Layer 4 of a small transformer language model trained on English Wikipedia (9 layers, counted from 0, width 128).
In attention head 1, each number of a token's query is one row of weights dot the token's vector x. The head spreads its attention over the tokens so far by the softmax of query dot key.

Query weights of the head. A number n stands for (n - 500) times 0.0026.
q0: 537,513,509,506,489,481,520,432,522,473,522,474,463,460,535,495,504,486,535,459,472,499,499,472,518,465,514,495,540,505,475,499,544,493,504,514,496,516,537,519,508,476,508,484,512,521,495,479,442,437,570,526,442,501,510,492,510,476,522,440,463,511,444,469,473,499,435,487,459,520,435,535,487,544,525,529,510,502,531,547,508,481,537,476,538,537,526,485,515,476,520,496,478,547,493,496,492,517,521,520,475,522,471,416,516,478,521,497,506,477,449,506,495,494,540,513,486,478,466,484,500,537,555,496,517,517,493,521
q1: 518,590,403,487,446,470,503,561,468,509,462,475,531,515,535,587,513,533,429,577,557,466,500,468,536,507,502,485,480,445,505,464,467,454,501,501,526,529,506,553,490,535,502,623,489,533,559,513,483,481,463,452,473,533,529,534,434,495,464,552,514,482,500,448,462,482,548,476,479,529,513,488,465,423,467,490,572,529,572,488,564,480,531,443,433,517,416,477,542,543,486,500,496,583,508,494,424,461,459,504,527,518,490,486,531,569,494,492,540,577,507,496,515,515,497,447,477,511,447,532,445,449,491,449,457,443,547,490
q2: 582,495,488,507,452,522,520,537,521,485,489,424,447,509,539,506,452,471,454,518,477,439,542,511,480,488,495,465,404,591,545,521,483,518,530,494,447,522,493,530,571,468,559,483,515,537,391,529,528,534,564,507,500,496,519,506,498,486,520,485,457,585,499,478,479,522,480,525,474,479,451,504,521,476,468,463,522,498,498,512,420,523,532,510,539,511,588,474,509,509,474,527,475,407,494,482,495,537,490,538,481,521,520,441,487,474,546,522,539,445,476,515,526,521,513,531,528,499,500,520,525,499,470,530,537,581,467,462
q3: 340,429,510,480,591,560,543,503,481,634,529,508,470,505,561,562,423,473,442,535,626,534,475,500,500,471,514,486,523,426,472,367,555,424,495,520,561,546,457,511,440,568,480,405,497,465,477,447,551,470,469,474,585,539,516,536,423,524,480,548,592,463,477,560,590,554,542,515,551,493,502,464,483,453,488,571,529,503,432,481,553,311,451,460,509,481,553,518,560,482,587,417,511,559,458,448,474,477,577,399,502,545,457,608,536,576,423,418,420,567,407,496,519,512,419,497,493,463,621,538,467,445,529,514,470,456,515,550
q4: 584,357,548,577,545,570,488,437,503,521,587,612,439,481,452,686,513,500,370,438,662,398,585,483,593,351,597,516,114,359,552,606,380,490,273,387,445,474,656,397,564,560,336,529,484,455,605,543,387,353,480,418,407,445,434,716,669,497,441,613,523,454,454,477,542,553,426,525,500,689,578,651,550,613,728,652,391,557,573,614,586,749,442,436,570,538,500,617,546,537,536,361,437,587,361,678,553,305,601,294,303,580,701,500,497,500,491,500,530,535,670,403,591,442,513,617,363,469,388,442,435,340,481,640,435,472,543,490
q5: 531,756,722,522,425,557,430,359,605,358,549,386,561,628,591,508,439,465,523,677,368,673,515,477,530,314,334,321,410,555,583,507,514,465,662,648,306,521,576,628,530,373,259,356,355,515,706,515,519,525,362,391,582,518,610,457,639,414,547,496,496,216,469,596,411,212,609,607,496,405,536,300,470,611,377,549,544,241,634,444,519,527,542,462,504,407,710,653,395,563,389,450,480,617,600,358,290,295,542,428,482,697,387,226,484,576,496,328,561,621,310,567,474,827,246,377,638,394,276,489,519,571,360,669,584,566,547,434
q6: 508,339,555,546,539,594,402,346,395,412,438,298,357,801,524,247,302,572,492,377,463,461,556,484,638,595,342,472,314,545,421,355,500,584,457,643,338,593,658,381,386,496,403,571,315,373,338,500,612,459,549,305,470,537,552,346,676,411,686,285,642,468,508,331,456,402,367,569,547,492,533,315,515,562,508,203,179,604,383,539,613,420,745,688,516,678,345,567,589,479,147,500,362,476,537,516,562,413,592,611,680,470,516,555,483,698,352,597,422,830,504,471,515,449,674,515,716,670,473,556,272,318,631,234,424,595,470,568
q7: 431,359,378,524,475,667,725,458,586,476,476,339,673,446,395,547,438,304,666,415,313,558,548,332,594,211,447,489,806,462,500,455,483,603,457,421,456,249,514,655,345,443,474,522,418,621,470,510,361,338,360,496,442,476,548,879,597,315,556,605,337,254,493,493,459,477,605,567,572,580,535,507,684,383,443,517,388,575,462,536,565,770,627,428,479,357,566,619,630,417,529,473,466,464,579,529,560,336,559,395,486,605,687,638,252,534,429,411,463,572,356,794,415,435,533,580,772,598,416,700,507,490,571,565,507,475,659,515
q8: 456,502,521,569,480,548,577,476,481,546,486,488,497,499,476,520,528,488,546,468,507,418,498,438,550,531,519,526,448,489,444,508,536,526,539,509,535,485,483,534,470,476,467,492,533,502,540,529,534,519,486,549,513,554,466,516,567,510,508,498,478,512,492,506,456,494,514,542,474,508,482,427,505,541,550,495,486,489,505,503,498,553,436,517,529,490,533,494,527,550,542,469,551,536,486,530,496,469,570,516,512,460,483,506,401,427,427,550,506,464,446,528,513,529,518,534,519,506,471,519,538,484,470,482,566,495,539,500
q9: 460,565,519,498,516,500,508,532,524,531,481,521,502,458,542,485,474,532,478,455,520,512,510,551,531,475,500,531,544,448,465,509,504,526,517,472,466,553,516,514,484,586,538,428,485,517,534,527,468,521,552,466,486,542,510,472,548,525,487,553,499,465,452,496,514,476,503,417,498,531,473,536,519,515,513,484,468,545,567,557,541,487,554,516,495,413,494,547,478,451,461,561,480,468,476,552,504,505,468,535,436,488,447,558,498,558,455,481,502,503,511,490,481,459,487,500,508,495,561,507,565,558,504,484,492,448,433,497
q10: 545,458,575,500,546,510,520,439,481,541,501,544,470,507,505,493,502,532,498,527,434,481,512,472,512,586,483,563,559,524,506,538,481,541,543,478,524,485,491,477,488,423,486,501,554,487,512,494,556,499,443,531,480,495,476,449,467,427,487,543,487,424,539,488,456,527,430,471,455,585,567,434,513,542,564,523,505,466,436,475,504,487,500,435,498,487,529,476,516,554,527,446,523,507,551,622,491,446,490,482,618,493,425,498,526,475,527,533,489,524,506,505,552,525,525,494,511,484,508,489,516,535,500,519,563,506,461,550
q11: 463,491,485,416,401,539,461,533,495,457,497,397,474,457,513,446,459,450,536,516,450,520,467,540,446,430,448,415,479,628,414,436,498,460,554,468,434,551,424,583,549,438,545,510,465,604,445,497,464,569,537,502,516,508,530,502,502,482,510,385,498,604,534,435,522,491,422,565,543,412,318,411,528,391,384,480,539,483,448,485,403,428,542,517,470,518,574,456,547,410,502,586,498,424,560,517,459,603,502,476,484,466,554,503,456,593,513,534,486,431,431,384,462,527,451,469,517,502,534,558,510,532,493,503,509,529,516,447
q12: 162,379,582,538,740,594,449,485,563,588,509,476,451,485,546,671,430,424,426,541,648,649,506,619,579,477,481,522,476,386,579,229,603,432,385,478,558,531,538,536,445,702,544,284,515,451,619,462,647,436,570,382,698,529,503,572,349,485,553,531,586,513,537,624,686,567,573,538,581,485,403,476,565,410,299,599,597,463,369,458,521,186,405,358,584,383,695,506,631,573,583,454,475,509,434,377,492,509,540,485,574,559,439,573,473,584,464,379,354,427,471,567,377,567,500,500,509,441,665,457,481,477,699,437,546,533,471,600
q13: 312,444,440,269,424,390,767,604,462,699,518,621,228,500,424,386,523,699,353,666,572,701,586,277,409,377,590,414,431,464,351,669,596,167,655,610,580,472,297,410,398,489,497,576,407,458,188,401,556,565,191,545,382,755,636,428,274,541,531,374,561,437,558,388,341,722,493,482,402,466,524,362,567,455,493,532,655,625,573,579,443,504,588,511,703,242,488,500,539,433,400,264,649,565,564,527,489,628,369,363,615,504,409,592,545,370,440,414,425,545,403,452,616,531,416,332,612,544,574,366,496,479,330,519,316,400,653,531
q14: 661,644,325,334,386,537,663,584,516,657,489,389,551,882,418,541,475,489,554,377,686,679,466,909,533,287,350,710,680,538,641,512,381,558,386,218,681,388,309,646,516,415,593,414,432,334,399,611,516,625,158,378,500,636,562,457,447,637,340,365,525,344,396,654,596,709,673,540,524,500,513,612,316,508,641,454,532,585,328,468,480,605,734,500,508,480,618,346,420,376,364,319,504,512,674,616,443,674,829,582,452,500,459,508,522,403,654,360,334,439,391,445,512,225,525,685,450,315,567,640,496,527,640,663,355,627,402,701
q15: 450,751,690,599,451,370,256,645,413,414,372,618,682,371,389,561,554,395,636,715,588,394,742,492,527,426,538,418,698,404,602,598,421,422,550,445,573,528,602,256,428,621,350,382,455,442,414,430,309,591,468,647,543,428,486,482,697,613,457,532,508,276,543,613,488,409,405,541,424,477,690,354,545,683,451,440,519,661,409,383,477,270,684,447,474,451,378,711,876,432,277,389,476,244,453,562,387,353,391,588,474,644,610,370,600,239,504,674,647,458,402,424,421,362,496,390,454,430,485,344,515,608,307,360,415,426,336,297
q16: 551,393,661,701,477,554,761,677,577,428,604,381,371,668,504,369,686,454,547,530,533,446,539,365,434,500,486,334,578,516,319,613,525,598,438,574,519,584,548,525,431,408,535,473,655,430,829,485,523,614,605,263,544,347,725,353,630,549,429,584,717,436,626,425,520,637,656,459,347,697,586,625,304,598,633,432,421,938,404,504,592,468,411,558,668,314,459,533,603,593,465,475,787,481,627,609,543,377,610,558,647,392,703,527,542,379,641,661,500,358,416,625,678,752,295,637,512,277,623,372,398,602,338,538,477,594,412,468
q17: 829,604,649,457,534,695,361,240,407,360,500,478,672,723,447,658,485,545,408,456,476,504,389,434,545,722,534,469,335,406,626,642,236,362,418,354,236,466,475,462,459,363,521,541,467,299,327,301,588,407,594,374,373,468,606,596,560,441,473,709,440,450,477,500,714,496,684,329,596,489,440,779,489,456,759,388,471,665,650,418,545,481,218,340,708,511,392,592,619,328,500,472,349,372,475,356,271,554,569,519,303,471,563,523,402,632,615,543,461,414,326,453,338,376,556,561,416,594,678,529,504,567,504,511,470,478,590,473
q18: 551,489,318,665,612,636,702,645,624,591,369,474,530,284,586,348,606,357,397,473,65,469,619,420,652,525,664,500,421,549,410,415,595,524,830,525,469,440,470,500,543,631,486,566,599,461,504,538,607,456,500,777,427,378,522,600,585,584,560,255,535,572,159,623,571,468,751,519,419,625,541,748,580,473,504,533,549,606,426,481,531,94,469,442,642,343,471,463,680,419,594,588,480,457,559,268,464,620,528,555,606,372,442,351,538,419,496,282,350,516,374,488,320,309,683,298,516,590,311,630,496,526,485,427,272,281,530,337
q19: 727,392,407,575,446,418,496,519,527,475,630,357,585,369,418,496,594,479,536,315,500,485,722,660,438,536,610,444,321,767,731,669,649,579,221,507,660,415,604,525,426,400,539,473,184,410,289,312,630,589,597,415,474,401,617,393,461,565,293,380,481,420,441,468,445,488,216,308,500,613,611,622,595,348,423,587,560,409,459,485,669,504,500,558,339,339,699,726,592,573,398,467,488,395,635,390,468,369,287,469,182,433,473,629,492,327,354,217,394,585,658,379,443,675,418,601,524,466,327,552,666,383,606,427,653,700,723,504
q20: 518,606,518,314,536,618,500,406,500,303,583,490,497,645,632,457,428,536,482,521,549,415,591,441,353,513,418,584,637,571,490,500,567,453,432,393,486,474,347,334,589,419,301,621,339,634,669,731,539,507,534,454,372,355,698,639,454,321,555,349,654,596,555,507,660,537,438,451,560,675,428,384,570,433,641,507,701,537,531,405,557,482,264,752,355,447,496,631,298,481,684,567,718,525,567,435,398,441,652,364,448,134,536,615,655,463,595,226,315,514,425,470,605,346,367,555,565,576,213,548,602,584,591,475,634,399,476,544
q21: 552,629,622,309,547,544,258,701,445,671,626,439,451,504,587,413,715,522,641,257,504,393,464,455,921,588,442,378,500,653,595,511,797,536,298,687,544,677,738,228,370,661,583,536,496,720,537,603,231,617,388,449,388,646,444,617,441,531,634,557,587,439,290,476,448,653,664,423,402,480,580,426,338,434,371,537,512,541,530,625,465,427,333,358,422,445,191,489,349,434,664,478,312,385,511,532,573,527,613,520,469,481,626,397,349,496,375,436,660,500,436,578,333,397,278,576,472,466,607,428,403,567,488,701,736,585,716,735
q22: 387,522,742,500,261,461,568,307,431,743,431,290,459,581,620,481,753,710,358,346,414,554,643,416,465,579,458,413,430,451,426,610,358,334,423,655,527,454,337,468,705,638,542,450,606,598,552,507,397,375,294,611,285,317,365,544,473,256,468,504,438,420,543,543,800,480,485,590,665,469,557,701,356,261,473,723,402,322,548,508,419,425,725,631,554,653,455,704,679,710,457,435,372,434,511,602,479,410,476,624,606,377,542,729,551,471,466,364,620,288,467,468,451,255,527,682,441,407,387,367,457,657,326,492,570,673,337,496
q23: 634,522,604,481,392,492,545,476,480,835,309,403,477,472,464,363,528,408,492,715,555,472,623,500,516,411,522,570,315,274,569,283,590,582,440,438,343,742,519,570,752,504,324,552,398,593,541,574,705,561,621,492,345,253,455,466,635,978,661,624,287,450,426,406,496,630,539,539,480,601,428,331,245,594,559,698,562,504,408,520,436,500,460,696,591,630,646,790,405,307,504,406,375,420,860,537,500,326,410,512,613,562,248,577,330,553,607,591,402,512,668,626,390,681,496,539,419,388,554,305,516,568,610,592,358,414,700,475
q24: 437,626,471,372,478,644,555,370,653,610,366,404,507,485,522,293,404,493,320,561,430,614,323,625,408,725,796,315,450,346,461,329,445,579,636,403,581,342,521,500,548,587,601,485,406,571,239,454,569,570,488,467,396,601,545,703,759,569,394,454,515,454,598,417,515,473,624,461,500,707,531,536,540,464,344,569,396,725,521,354,91,643,526,298,231,554,406,562,428,554,459,431,443,533,431,310,599,596,455,434,461,649,416,452,572,472,467,542,604,438,570,358,388,777,441,659,511,521,496,507,235,406,522,350,619,457,229,489
q25: 539,493,550,556,473,577,528,327,454,622,608,522,434,523,515,542,674,673,703,455,326,531,504,520,496,489,528,429,613,456,629,380,406,324,604,462,654,402,372,669,538,549,686,588,451,589,437,604,659,372,440,519,406,442,507,599,527,296,689,552,384,417,625,692,273,412,663,519,443,512,508,357,260,696,333,511,381,792,478,477,691,245,604,381,401,364,615,500,204,344,581,533,623,435,257,554,454,344,578,296,436,429,542,867,630,350,432,635,424,538,682,468,107,716,519,456,594,382,474,310,601,395,552,473,547,328,540,539
q26: 299,695,386,227,622,542,380,567,375,579,507,470,617,398,634,347,342,440,601,507,536,553,340,374,412,472,570,335,560,472,551,308,367,535,305,444,654,423,613,524,592,103,301,427,545,388,524,167,278,493,508,693,547,522,374,464,454,594,579,496,512,654,418,488,730,345,581,582,758,684,488,511,362,463,451,621,634,453,599,659,542,512,623,409,572,583,463,389,543,300,481,604,583,477,457,485,394,363,302,715,481,356,595,654,596,395,560,485,352,431,319,644,519,692,512,680,787,489,670,525,317,374,601,587,612,489,624,359
q27: 273,503,673,584,446,580,520,482,432,459,635,794,528,414,402,329,471,696,496,655,450,641,504,567,478,312,613,526,598,595,826,298,449,500,345,500,376,563,490,695,547,625,371,496,578,515,496,374,493,431,583,392,452,569,721,555,482,436,533,451,489,500,507,707,603,587,437,479,536,598,515,521,617,550,611,456,525,561,535,607,471,504,395,641,307,393,342,690,556,655,445,408,605,344,421,489,624,552,279,616,645,385,561,638,173,490,307,517,575,453,236,458,596,507,446,486,460,465,539,266,640,770,775,514,489,570,469,704
q28: 630,437,271,467,617,587,461,600,173,376,355,515,518,447,527,348,470,764,735,386,540,564,419,391,527,602,438,376,637,330,442,367,457,419,315,613,527,483,366,417,681,642,428,455,589,515,481,522,545,525,488,747,934,475,464,550,545,739,453,492,371,410,705,203,465,543,434,320,376,466,653,485,585,270,500,468,555,383,666,436,459,442,511,485,451,381,464,635,593,555,531,272,531,436,336,588,556,482,565,439,448,478,240,477,574,619,739,400,500,451,493,662,541,359,306,587,707,496,423,450,577,675,659,481,469,294,612,686
q29: 369,596,423,518,563,400,393,558,448,684,580,331,738,647,463,347,287,483,519,598,535,604,534,473,519,600,395,428,433,546,454,767,552,390,381,332,545,520,528,456,330,672,250,541,489,500,721,722,449,214,508,768,381,328,699,701,268,533,553,385,504,404,561,424,640,496,543,464,496,597,409,518,598,602,482,455,734,507,465,584,474,648,359,349,614,511,468,409,439,446,623,441,542,474,710,485,390,622,722,455,442,676,518,761,500,426,299,398,479,670,451,523,584,586,422,496,575,582,665,352,617,514,540,401,703,367,248,447
q30: 449,395,368,590,655,449,345,584,636,405,525,591,623,512,453,559,567,658,556,359,516,500,193,504,551,359,643,372,372,402,534,341,346,396,500,415,378,251,627,521,484,411,482,301,527,397,528,711,780,675,549,612,500,555,661,563,407,631,516,331,578,440,484,237,369,492,515,504,515,344,744,431,241,450,592,660,485,383,384,546,697,616,312,232,392,477,488,632,255,500,563,489,613,395,673,595,475,440,401,606,740,413,519,367,385,385,546,633,647,710,415,358,266,402,355,485,583,526,474,615,635,518,222,399,397,674,209,536
q31: 440,618,591,550,480,345,485,484,583,429,526,438,356,610,576,572,592,643,589,771,483,528,679,615,707,175,595,659,374,670,656,477,407,492,278,377,548,743,705,536,464,567,493,603,656,351,492,465,590,348,475,630,571,338,257,496,449,480,206,323,436,398,581,224,630,338,485,689,575,580,635,683,601,543,433,663,400,706,561,343,299,557,408,508,445,708,513,358,304,483,400,519,377,512,252,613,559,535,447,416,504,377,441,508,509,345,637,602,320,639,375,587,312,472,480,366,355,622,357,564,843,485,644,227,665,535,511,537

Each question shows a short text with each token's key, already scaled and adjusted for position as the last token sees it. A number n stands for (n - 500) times 0.0043.

Then comes the last token's vector x. A number n stands for (n - 500) times 0.0063.

0 "und": 508,512,520,494,430,398,510,580,492,526,457,546,469,444,478,553,599,548,491,394,919,619,508,626,698,265,469,555,362,345,567,691
1 " ": 495,502,500,525,399,378,510,614,507,512,464,552,473,436,481,553,613,516,502,399,916,570,500,645,731,254,429,545,310,291,566,677
2 "er": 492,483,568,467,485,274,483,605,500,465,525,589,354,375,488,585,479,482,464,364,778,499,500,440,671,260,573,582,407,332,562,623
3 "a": 496,513,516,487,445,430,293,539,493,505,506,555,360,495,655,347,643,457,481,412,676,502,504,543,514,325,471,399,316,302,444,711
4 ",": 515,511,495,542,397,397,488,637,490,504,461,548,486,447,497,526,625,509,433,405,873,495,513,635,714,237,389,577,259,295,551,669
5 " co": 518,499,493,535,400,433,512,604,528,493,535,556,463,480,459,552,587,459,398,395,882,488,550,567,689,232,384,608,316,333,562,618
x: 420,603,563,498,291,404,599,428,699,575,356,401,509,429,444,480,509,529,493,588,674,409,529,480,438,529,560,532,965,461,551,552,580,551,424,438,373,628,621,432,456,406,584,565,461,537,351,397,554,492,543,560,394,471,545,732,516,431,527,442,501,631,408,433,623,505,439,535,492,416,570,390,539,455,508,632,541,561,459,489,431,339,353,667,435,446,385,487,527,462,621,539,466,497,594,432,505,392,301,410,469,485,535,498,402,486,489,513,417,544,526,493,322,574,421,589,425,680,534,648,486,529,297,396,432,565,536,413
Which token does the last token look at most, and with what share of its attention? 1 " ", with about 70%

0 " |": 507,512,494,535,388,377,497,640,492,501,464,563,470,477,490,546,643,510,456,398,910,559,503,651,710,254,400,542,260,291,562,664
1 " 1": 491,482,536,500,457,387,468,667,484,485,556,554,407,504,443,520,566,468,450,407,887,610,528,574,657,315,428,557,366,315,574,617
2 ",": 501,490,498,480,492,431,493,672,514,492,529,516,533,467,449,534,621,656,434,365,814,546,520,548,607,347,507,496,321,411,791,604
3 "17": 538,489,557,466,442,416,469,508,524,458,538,574,381,527,446,580,507,517,411,518,751,325,725,557,645,250,346,482,436,408,607,657
4 "1": 545,486,530,497,449,434,513,520,527,483,543,491,509,471,589,385,665,626,441,399,913,436,609,571,568,260,396,687,452,416,560,694
5 " |": 490,485,497,509,469,425,572,548,498,493,525,479,540,530,603,501,584,599,442,349,917,491,616,494,645,214,435,627,397,314,541,654
x: 384,702,598,371,255,412,608,418,715,412,406,520,363,526,478,604,476,507,534,456,807,423,440,405,378,478,539,523,868,512,607,497,545,562,418,425,339,622,543,369,346,557,597,608,355,622,425,390,521,579,449,552,447,577,562,606,536,382,522,424,583,432,501,564,594,529,435,500,625,295,462,418,464,439,527,576,500,559,365,459,460,432,439,692,445,462,335,579,410,443,609,558,518,551,451,394,629,485,375,549,502,372,503,498,498,510,445,448,456,456,563,593,339,322,511,652,437,695,502,645,483,593,449,434,502,532,511,364
Which token does the last token look at most, and with what share of its attention? 0 " |", with about 90%

0 "re": 511,501,512,454,514,395,584,500,541,502,459,552,422,497,494,508,571,548,448,338,877,574,536,581,670,296,515,615,251,284,595,609
1 "s": 481,501,517,442,532,421,573,492,525,503,468,536,452,520,504,476,570,531,416,346,869,549,555,609,644,331,531,672,234,302,625,597
2 "ent": 484,514,507,461,493,420,532,523,501,495,505,541,475,478,445,439,524,610,497,381,860,614,575,696,722,311,462,572,265,286,531,503
3 "ly": 460,518,498,482,464,450,520,517,496,514,500,532,499,441,474,511,529,504,447,448,868,616,549,690,671,303,464,515,317,257,552,616
4 " the": 502,501,507,527,392,378,495,658,489,501,453,568,479,452,463,548,599,521,470,394,916,583,497,648,693,248,397,541,264,259,557,663
5 "re": 522,498,529,464,576,426,540,643,476,474,570,524,416,504,473,547,542,407,427,351,782,488,545,523,585,351,394,423,347,185,506,585
x: 325,582,522,425,367,508,582,546,580,553,288,556,472,538,572,492,399,406,502,514,797,284,357,374,488,557,660,484,825,487,571,579,541,728,471,405,260,626,694,338,416,377,619,598,480,611,580,418,469,597,498,515,471,530,508,642,621,370,455,478,487,610,647,481,523,503,306,514,673,344,518,448,410,542,480,524,596,481,433,562,318,372,399,650,426,474,432,568,561,557,517,520,519,572,571,537,436,401,489,531,694,350,676,511,420,424,435,582,396,439,485,572,455,539,328,521,401,681,523,558,436,618,379,463,394,556,561,467
Which token does the last token look at most? 4 " the"

0 " U": 513,495,498,524,406,388,464,665,509,490,474,547,458,492,539,545,599,508,440,408,868,596,499,683,715,262,409,553,325,269,588,600
1 "na": 524,467,547,490,489,332,435,727,483,445,515,561,474,526,660,544,506,526,406,343,673,575,482,743,638,411,408,544,432,371,583,490
2 " M": 502,483,509,480,488,475,512,674,490,458,520,524,467,423,590,484,607,459,377,410,772,457,585,546,613,150,317,667,375,343,568,597
3 "er": 484,504,544,490,422,479,505,807,531,412,543,514,514,439,496,731,555,552,440,516,669,412,464,607,648,414,298,628,512,382,474,525
4 "k": 532,512,542,487,498,318,335,587,531,470,495,571,417,494,626,377,834,493,480,523,728,628,524,463,571,195,514,657,592,456,469,661
5 "el": 487,500,521,489,487,571,560,533,487,483,488,539,487,379,606,614,703,557,515,447,826,337,435,617,673,326,404,548,373,537,538,588
x: 462,621,674,425,365,533,640,588,675,470,326,404,469,599,479,431,539,621,344,631,739,374,481,510,426,506,598,603,801,482,478,518,571,699,548,328,609,557,564,236,438,503,467,652,354,704,425,455,524,526,584,416,315,449,602,571,703,387,461,443,519,522,437,544,616,518,568,567,493,501,377,321,610,430,653,452,424,581,431,443,361,531,421,649,336,591,487,608,549,544,623,574,561,456,452,497,593,421,459,449,568,366,601,386,590,420,534,523,435,513,411,490,405,391,491,619,214,562,393,622,515,569,478,462,628,459,272,368
Which token does the last token look at most? 0 " U"

0 "y": 513,513,492,536,363,458,408,581,503,496,480,530,512,438,547,499,542,465,451,390,877,554,503,634,695,249,406,487,286,306,563,644
1 "ne": 494,512,502,536,366,506,400,551,503,490,488,527,514,429,576,449,534,407,474,373,859,553,477,644,679,260,388,447,286,312,559,607
2 " in": 499,510,499,548,367,420,479,632,497,505,462,549,460,458,477,545,604,479,458,410,902,523,509,647,695,231,392,539,259,293,548,674
3 " his": 504,504,508,551,335,409,484,645,494,504,464,564,441,463,533,550,619,525,450,405,901,576,493,622,685,213,396,563,275,324,528,635
4 " first": 504,517,512,545,396,418,481,606,463,501,519,534,450,481,530,472,510,419,358,351,905,530,475,545,617,229,417,559,351,312,496,677
5 " st": 502,496,488,525,410,493,483,572,494,526,518,561,387,510,467,537,559,498,401,387,819,545,459,565,648,219,435,495,286,307,543,659
x: 404,564,531,403,346,373,590,519,611,347,446,385,457,602,472,487,438,459,546,563,783,371,477,448,496,635,618,425,892,513,503,559,633,413,423,457,454,744,560,324,353,397,605,441,433,673,418,345,574,654,443,504,489,598,550,602,541,500,525,493,566,629,444,480,473,523,510,498,536,325,529,472,564,487,604,510,403,626,419,451,416,300,379,767,458,521,464,452,600,501,608,472,424,473,502,512,638,512,413,439,517,378,512,478,390,465,499,526,426,536,517,486,329,604,375,469,325,674,503,568,499,548,363,431,483,605,540,449
Which token does the last token look at most, and with what share of its attention? 3 " his", with about 70%

0 "I": 531,488,512,517,429,457,429,610,496,491,497,490,528,501,542,538,552,559,456,299,872,485,491,640,711,247,434,548,298,286,539,578
1 "ran": 496,500,513,516,404,457,461,653,537,487,491,510,508,486,528,520,536,540,496,297,881,460,492,636,687,265,388,545,321,299,555,616
2 ")": 488,502,499,539,398,393,491,614,487,515,465,536,500,442,503,485,621,492,453,373,937,541,495,630,714,280,409,563,294,276,566,627
3 "\n": 503,497,515,512,396,398,486,660,505,513,462,555,511,447,482,542,605,482,443,381,923,543,482,629,694,248,412,513,275,303,565,667
4 "-": 498,505,503,517,382,371,484,634,498,509,474,598,439,460,475,534,631,498,448,396,884,565,504,651,705,233,427,524,264,277,576,659
5 " Ab": 481,506,495,493,457,385,490,628,528,485,513,579,352,552,445,525,598,418,418,415,873,525,514,621,735,315,462,532,377,314,678,604
x: 397,527,541,344,272,432,515,497,593,405,353,325,364,615,455,476,608,473,496,586,804,391,610,463,446,531,417,533,941,557,558,521,517,602,395,474,406,580,509,544,482,379,647,517,500,575,416,436,487,459,613,584,499,456,547,658,569,435,451,537,495,550,467,379,577,532,412,483,549,335,557,466,577,433,585,602,434,564,384,449,396,442,503,679,323,482,441,555,564,452,570,521,426,514,529,488,582,491,436,498,577,508,527,533,470,498,524,489,405,368,522,540,294,637,499,528,278,606,427,559,484,648,444,459,542,593,413,443
Which token does the last token look at most? 4 "-"

0 "20": 499,491,519,498,421,468,584,633,515,476,475,522,475,435,560,580,564,535,463,331,919,596,527,588,609,319,468,632,333,335,544,656
1 "I": 522,494,515,501,430,465,590,625,525,473,501,509,454,450,553,593,571,508,475,290,874,563,532,612,645,329,495,616,327,307,518,630
2 " st": 496,511,500,534,436,470,423,679,508,502,514,511,525,508,512,583,516,572,455,295,868,544,466,574,687,259,453,548,287,329,533,590
3 "at": 503,479,549,493,403,360,571,517,485,461,528,614,221,594,449,573,671,451,449,412,719,621,467,431,624,299,359,575,393,313,407,689
4 "us": 476,502,520,483,478,653,426,632,512,463,576,469,563,595,387,649,560,640,494,433,694,584,344,530,679,281,389,645,432,302,599,580
5 ".": 506,508,492,547,374,428,459,640,508,511,485,538,487,484,499,523,607,525,478,413,896,561,481,611,722,229,399,572,253,288,570,613
x: 436,614,601,450,300,467,650,678,678,348,356,437,479,464,500,580,483,471,466,424,828,447,388,481,419,608,577,480,942,414,532,424,559,563,448,375,380,606,574,349,353,386,548,569,476,523,456,488,600,447,500,464,509,488,542,611,644,447,631,479,497,530,479,506,589,480,397,497,533,231,498,411,477,442,542,527,483,511,455,602,489,443,455,643,432,455,440,523,488,502,634,524,536,586,608,467,584,570,444,514,517,418,476,437,441,488,519,452,374,525,486,504,305,513,483,554,453,691,448,546,410,561,383,513,544,487,454,392
Which two tokens does the last token look at most, in order? 5 ".", 2 " st"

0 "8": 486,496,526,493,427,445,504,605,500,508,506,509,475,520,543,575,542,587,531,393,887,540,629,564,728,253,423,596,351,349,598,660
1 " |": 513,509,497,539,366,388,493,612,504,507,463,542,497,496,513,562,594,548,490,394,912,547,544,603,731,248,395,561,264,308,575,671
2 " −": 508,489,526,476,431,289,444,659,480,481,526,574,428,511,497,542,479,461,439,381,896,595,574,574,642,298,398,586,380,296,589,638
3 "16": 569,532,531,495,376,454,519,640,520,453,539,576,371,494,551,603,749,449,346,611,647,523,578,533,705,324,447,590,334,398,627,630
4 ".": 494,516,508,514,408,376,529,568,522,497,511,513,509,526,648,479,761,566,464,459,851,396,561,631,650,334,506,657,418,456,662,740
5 "3": 475,515,550,517,382,445,419,550,541,487,531,552,408,480,562,419,650,540,385,366,890,469,471,416,669,250,510,625,390,440,615,495
x: 387,515,701,456,456,545,461,480,749,376,328,502,364,569,559,579,512,475,415,479,791,326,468,465,345,551,528,554,830,345,626,325,541,616,513,445,343,606,507,302,516,447,544,568,518,614,408,401,546,606,565,470,489,458,574,599,605,487,652,342,627,486,339,405,602,576,414,531,479,366,420,492,410,486,637,581,465,624,456,564,434,366,318,610,460,535,416,525,578,427,558,553,561,504,561,429,617,442,354,440,552,415,449,493,424,497,496,563,410,404,554,490,308,333,465,658,465,726,561,682,509,603,439,410,408,548,371,382
Which token does the last token look at most, and with what share of its attention? 1 " |", with about 100%

0 "d": 498,502,501,525,396,448,491,530,509,495,467,547,487,371,496,485,600,520,447,405,887,534,446,660,710,269,431,521,311,427,482,660
1 "\n": 502,507,505,514,388,391,490,627,501,504,461,553,508,452,477,549,636,499,435,394,924,568,484,651,707,250,411,530,282,312,540,656
2 "\n": 496,510,501,527,382,376,487,652,504,507,466,544,498,482,457,551,625,489,443,409,909,562,493,656,707,240,415,527,266,273,560,661
3 "===": 490,486,528,510,393,392,516,637,503,509,489,582,415,486,503,507,613,480,455,428,907,595,494,621,671,246,472,532,304,324,612,586
4 "A": 501,499,513,509,419,432,513,651,487,490,512,592,325,494,418,440,564,443,556,341,869,515,478,631,658,304,488,509,301,311,641,621
5 "===": 509,480,547,471,462,359,487,584,487,497,503,580,388,468,556,485,510,599,411,368,891,481,521,685,680,270,449,466,366,371,552,591
x: 383,522,584,438,413,507,624,596,703,426,373,392,430,547,554,506,492,429,479,536,811,443,435,400,410,586,569,498,863,515,470,495,492,529,443,447,205,654,544,450,372,534,563,626,418,552,533,444,537,401,392,447,470,473,472,622,554,505,665,536,410,453,455,386,671,532,597,502,565,288,538,371,485,419,545,504,528,531,359,489,476,495,318,639,451,456,403,468,418,391,622,517,516,553,404,516,475,444,469,564,552,441,463,480,334,529,455,445,349,486,505,541,323,467,557,540,441,825,323,749,450,640,439,427,414,593,393,404
Which two tokens does the last token look at most, in order? 2 "\n", 1 "\n"